Layer 7 of a small transformer language model trained on English Wikipedia (13 layers, counted from 0, width 64).
A neuron's activation on a vector x is SiLU(gate . x) times (in . x), where the dot is the dot product.

Input weights of the MLP neurons that the questions are about. A number n stands for n times 0.011.
n38 gate: 1 -42 -44 1 -25 -7 20 -21 -33 43 42 2 -42 21 13 -18 -8 2 53 30 21 -29 1 6 31 19 -5 14 13 -7 -27 0 4 -17 -3 16 -17 20 -28 5 40 -11 -16 -12 12 -19 17 12 -21 -38 50 13 -14 -22 -19 -7 -16 24 -31 14 7 77 -38 19
n57 gate: -25 -8 16 20 -57 42 33 -9 18 35 -16 26 -35 16 22 -28 -25 -18 -3 -54 26 -21 31 48 26 2 -6 90 42 15 35 -11 26 18 47 -40 -50 -38 58 14 20 -11 -31 0 -4 2 17 8 -17 -31 -2 -54 -35 -22 19 -11 27 52 -32 -3 -5 17 19 -25
n84 gate: 6 26 -34 9 -43 4 15 12 32 7 -22 6 32 43 40 -12 -9 2 40 -18 16 -1 -8 16 -3 -48 0 34 29 1 -27 -16 73 26 8 -40 -10 -11 -9 29 -8 13 -37 2 -16 -2 82 -13 -4 43 14 -46 -41 18 9 10 10 -61 -35 -50 18 41 18 -24
n130 gate: 10 8 19 -10 -18 -7 -5 -31 9 -17 18 2 -6 14 13 27 17 -10 14 -14 11 -32 20 28 -2 -45 3 -2 61 69 16 -57 1 7 3 -22 29 -35 -17 35 37 -28 -34 25 -3 -21 11 8 -28 -9 -43 -92 2 5 -17 -3 13 7 -16 -53 17 -15 -55 -26
n144 gate: -17 41 -22 4 5 -8 -3 -17 -6 -17 -5 -14 43 -40 -23 9 0 0 1 8 9 -7 16 14 1 -13 -27 45 -19 -9 65 -25 6 -13 16 -1 -49 26 23 45 -20 32 -21 -49 26 -17 10 -4 62 -16 35 -50 16 -30 -48 54 2 29 -30 -39 0 -2 -16 -5
n152 gate: 26 3 49 -3 -1 -46 -57 32 -9 -18 -22 -14 21 -19 -4 10 -12 11 51 -69 -8 -11 12 40 14 -20 -42 -9 10 22 18 8 10 -19 37 25 -31 -13 5 -22 40 4 -9 18 43 1 -9 -18 -27 -46 1 20 10 -1 -3 -2 23 -19 32 0 -10 47 -9 0
n38 in: 8 34 -42 23 -1 -10 -9 22 -5 -83 -16 -43 13 -14 -28 -18 -3 25 -36 4 -9 53 25 0 -20 38 4 9 10 -16 -20 -33 -25 -5 -19 23 9 -4 28 -31 -19 5 -19 -6 -7 5 -19 -10 47 13 -52 17 27 11 36 50 -14 12 26 2 30 15 19 -1
n57 in: 12 49 -13 16 -17 7 9 35 -15 26 58 -7 -13 36 30 43 3 -18 10 -62 10 54 -14 -44 -15 -6 45 -1 -24 2 19 17 -17 8 -7 -27 3 -34 81 34 46 -9 39 38 17 31 -23 -15 -36 -4 -22 -27 -1 -6 -39 0 39 -4 51 -22 14 1 34 0
n84 in: -4 19 7 33 -55 37 -40 -3 26 -23 -11 -2 25 -5 -75 -47 19 3 -20 37 -10 -40 -20 -48 -30 -18 -25 -30 -6 54 12 0 -51 -8 1 -9 -26 3 -18 -21 -1 -67 17 -6 8 7 -39 -18 10 37 1 19 -5 -36 24 -38 -51 66 -3 -6 -44 18 41 13
n130 in: 26 18 -34 23 3 -41 -11 -16 -3 -58 13 -25 -41 -48 -1 -41 3 35 -41 46 -19 -3 -38 35 -46 -10 -50 62 -14 23 29 -54 29 9 -44 -32 -5 10 -16 21 3 -41 -34 -3 -3 -50 -25 8 1 -53 26 -7 50 56 -4 5 -38 29 5 17 -6 20 23 -31
n144 in: 35 -11 1 2 24 23 9 8 -8 41 -42 0 -19 21 2 22 63 12 45 9 31 -30 23 -43 -16 -27 -23 -9 40 -28 -28 29 -21 -5 35 -7 -32 -18 -29 4 40 54 -4 -45 6 -27 3 11 11 1 18 7 -38 30 15 -15 -24 4 6 28 4 9 -64 42
n152 in: 22 21 58 55 -7 -22 -7 -19 -31 -1 -31 -31 47 -13 -8 -9 -26 4 -2 0 18 -1 -21 4 -33 -20 -70 0 33 -32 3 -8 14 -4 -1 28 -26 -54 -60 8 56 -3 22 27 6 6 4 -40 -24 -62 -10 21 -20 -11 13 -24 -24 -45 40 26 -22 0 -29 22

Each question shows a token from some text and the vector x that enters the MLP there. A number n stands for n times 0.033.

"-": -22 9 -48 -60 -12 2 73 19 -19 -24 13 14 4 29 4 -16 -21 16 -19 24 -13 18 17 -23 1 13 -10 -46 2 40 10 26 27 -15 37 40 -4 -27 -29 -3 43 -21 -23 -1 13 27 7 19 -6 -1 15 -10 63 1 5 3 64 29 -15 6 4 -12 -14 18
The most active neuron and its activation: n152, at about 0.55

"F": 6 27 -15 -50 -3 -35 15 -39 34 -18 -11 6 -26 10 -44 -4 1 21 -51 2 19 6 26 10 7 34 -32 -37 10 -8 -21 34 42 40 11 31 -1 -14 -27 -41 -15 0 -4 16 9 41 -46 -4 22 38 31 4 16 0 20 2 24 2 -2 -22 18 48 -2 -5
The two highest activations, in order: n57, n144

" cont": -19 9 -55 -49 11 7 34 16 9 -6 21 9 -54 -8 -37 -22 14 20 4 -4 10 19 -21 16 -41 -4 -34 -37 -11 28 -27 8 22 4 1 -14 58 -18 -1 -12 -6 38 9 -8 -35 -41 -23 -7 16 39 -31 4 -7 11 26 -31 49 5 -22 -23 49 24 -5 1
The three highest activations, in order: n152, n130, n57

"C": 14 50 1 -45 -24 2 -30 -18 0 -23 2 16 -29 29 -28 -13 3 18 -48 19 13 9 -1 11 -7 30 -21 9 4 -20 -26 48 25 15 26 40 8 -16 1 -13 -25 -44 -30 2 22 14 -49 -24 6 11 -7 35 -2 10 51 14 29 19 17 -33 -10 49 -13 -29
The neuron with the highest activation: n144

"T": -8 21 -29 -39 3 6 -3 -5 12 -9 19 26 -33 -13 -19 -24 -34 36 -52 7 -2 54 33 33 -24 10 -31 -22 -9 -29 -2 25 8 8 21 17 17 -20 8 -11 14 -43 -38 -5 9 51 -57 -20 3 30 -12 22 12 -20 25 23 38 22 -13 -4 15 49 12 -3
The two highest activations, in order: n144, n57

"ic": 58 1 -55 -27 -27 12 -1 0 -21 31 39 25 -33 11 -12 0 14 -8 -9 5 36 3 -36 40 -3 44 -4 -3 18 53 11 22 13 18 35 16 4 -25 12 -9 13 -38 10 29 -26 -5 -50 -30 11 22 -15 0 -42 1 37 1 4 1 -24 -30 -20 38 -39 11
The most active neuron and its activation: n57, at about 4.8

"ers": -6 -8 -32 -29 -5 1 28 -5 -42 30 2 7 -20 33 -38 12 20 -8 -24 -6 14 8 8 -5 -6 10 -17 -4 40 -16 14 25 49 2 1 -2 7 -32 32 -20 37 -8 25 -51 -7 3 12 -17 -24 26 -4 34 2 23 21 -10 28 -3 14 13 -14 58 -9 31
The neuron with the highest activation: n57

"2": -30 9 -47 -18 12 33 -24 5 -22 -38 17 -1 1 -11 -9 11 4 21 -28 23 56 9 34 0 -16 15 -13 -30 17 20 62 32 57 -11 -4 20 -6 24 36 -18 43 14 21 -9 0 13 -16 -42 4 -2 3 15 21 15 36 27 32 -9 36 23 24 4 5 -9
The neuron with the highest activation: n84

" w": 1 16 -34 -25 7 0 13 -34 9 -19 -1 13 -7 0 -13 49 13 -10 -34 -8 -21 57 59 -7 -5 -2 -6 -16 17 21 -9 -2 15 -4 7 44 8 -33 -2 -8 12 29 27 -25 28 31 -15 -35 6 71 -5 17 -11 12 84 30 42 1 54 -33 27 11 3 5
The neuron with the highest activation: n130

" sp": -8 -4 -18 -24 3 -17 75 -10 19 -24 24 -27 -41 17 37 9 34 18 -6 27 -13 37 37 -7 -12 -1 -50 -15 7 39 -3 17 -24 24 -7 19 53 -40 -1 -1 -20 4 16 -10 -10 38 -43 55 8 2 -16 -3 15 13 63 14 -25 21 46 -2 27 16 -24 -8
The most active neuron and its activation: n130, at about 2.2

"ang": 53 10 -27 -26 21 45 32 -13 13 8 47 -38 -5 -19 -8 7 16 -24 9 -12 -41 -14 35 -8 -2 46 -7 -31 5 6 3 1 25 8 51 35 31 16 -33 15 25 1 -13 -14 26 32 7 6 13 34 -7 45 26 -23 15 -21 38 -4 -40 -9 -18 52 4 28
The neuron with the highest activation: n130

"ver": 54 -4 -59 -45 -3 13 -24 -13 -22 -26 -10 4 -20 4 -13 4 -42 4 -11 -30 -20 -6 19 -40 -34 -11 -19 -16 -2 36 6 6 21 -35 -24 -15 37 -44 18 -25 4 -7 0 -16 4 58 13 -37 20 -3 -23 -41 -15 21 8 -2 -8 -26 -14 6 25 42 -16 7
The three highest activations, in order: n130, n84, n144

"est": 19 7 -55 -50 -18 13 -9 -31 -20 55 22 -34 -17 -13 37 -42 -21 -25 -24 -21 31 9 18 4 -1 19 -22 -11 9 38 -12 27 24 1 29 -10 21 -41 0 -15 36 4 -8 3 25 17 -25 -43 9 25 11 -3 -33 -7 -8 -25 13 -10 3 -17 3 47 0 0
The neuron with the highest activation: n57

" (": 26 -19 -52 -47 -12 -25 -8 5 11 -7 6 7 -5 -4 -12 -11 -13 4 -27 7 30 11 2 -13 -32 -7 -13 -27 8 15 -2 -25 28 -11 33 33 16 -28 16 -28 64 -16 -9 -4 9 4 -16 3 26 -2 -28 -16 25 6 46 34 52 37 50 13 -28 -8 11 26
The most active neuron and its activation: n130, at about 1.3

" s": -24 15 -27 -44 -21 17 38 -19 -2 5 -25 -22 -51 28 4 30 2 24 -30 60 -37 18 73 -9 -23 -10 -22 16 -16 21 -7 -17 20 -5 23 1 -11 -4 -4 24 -11 -44 29 -19 -11 19 -48 4 -11 65 3 2 -26 19 49 5 27 9 9 -16 24 15 -18 21
The two highest activations, in order: n84, n152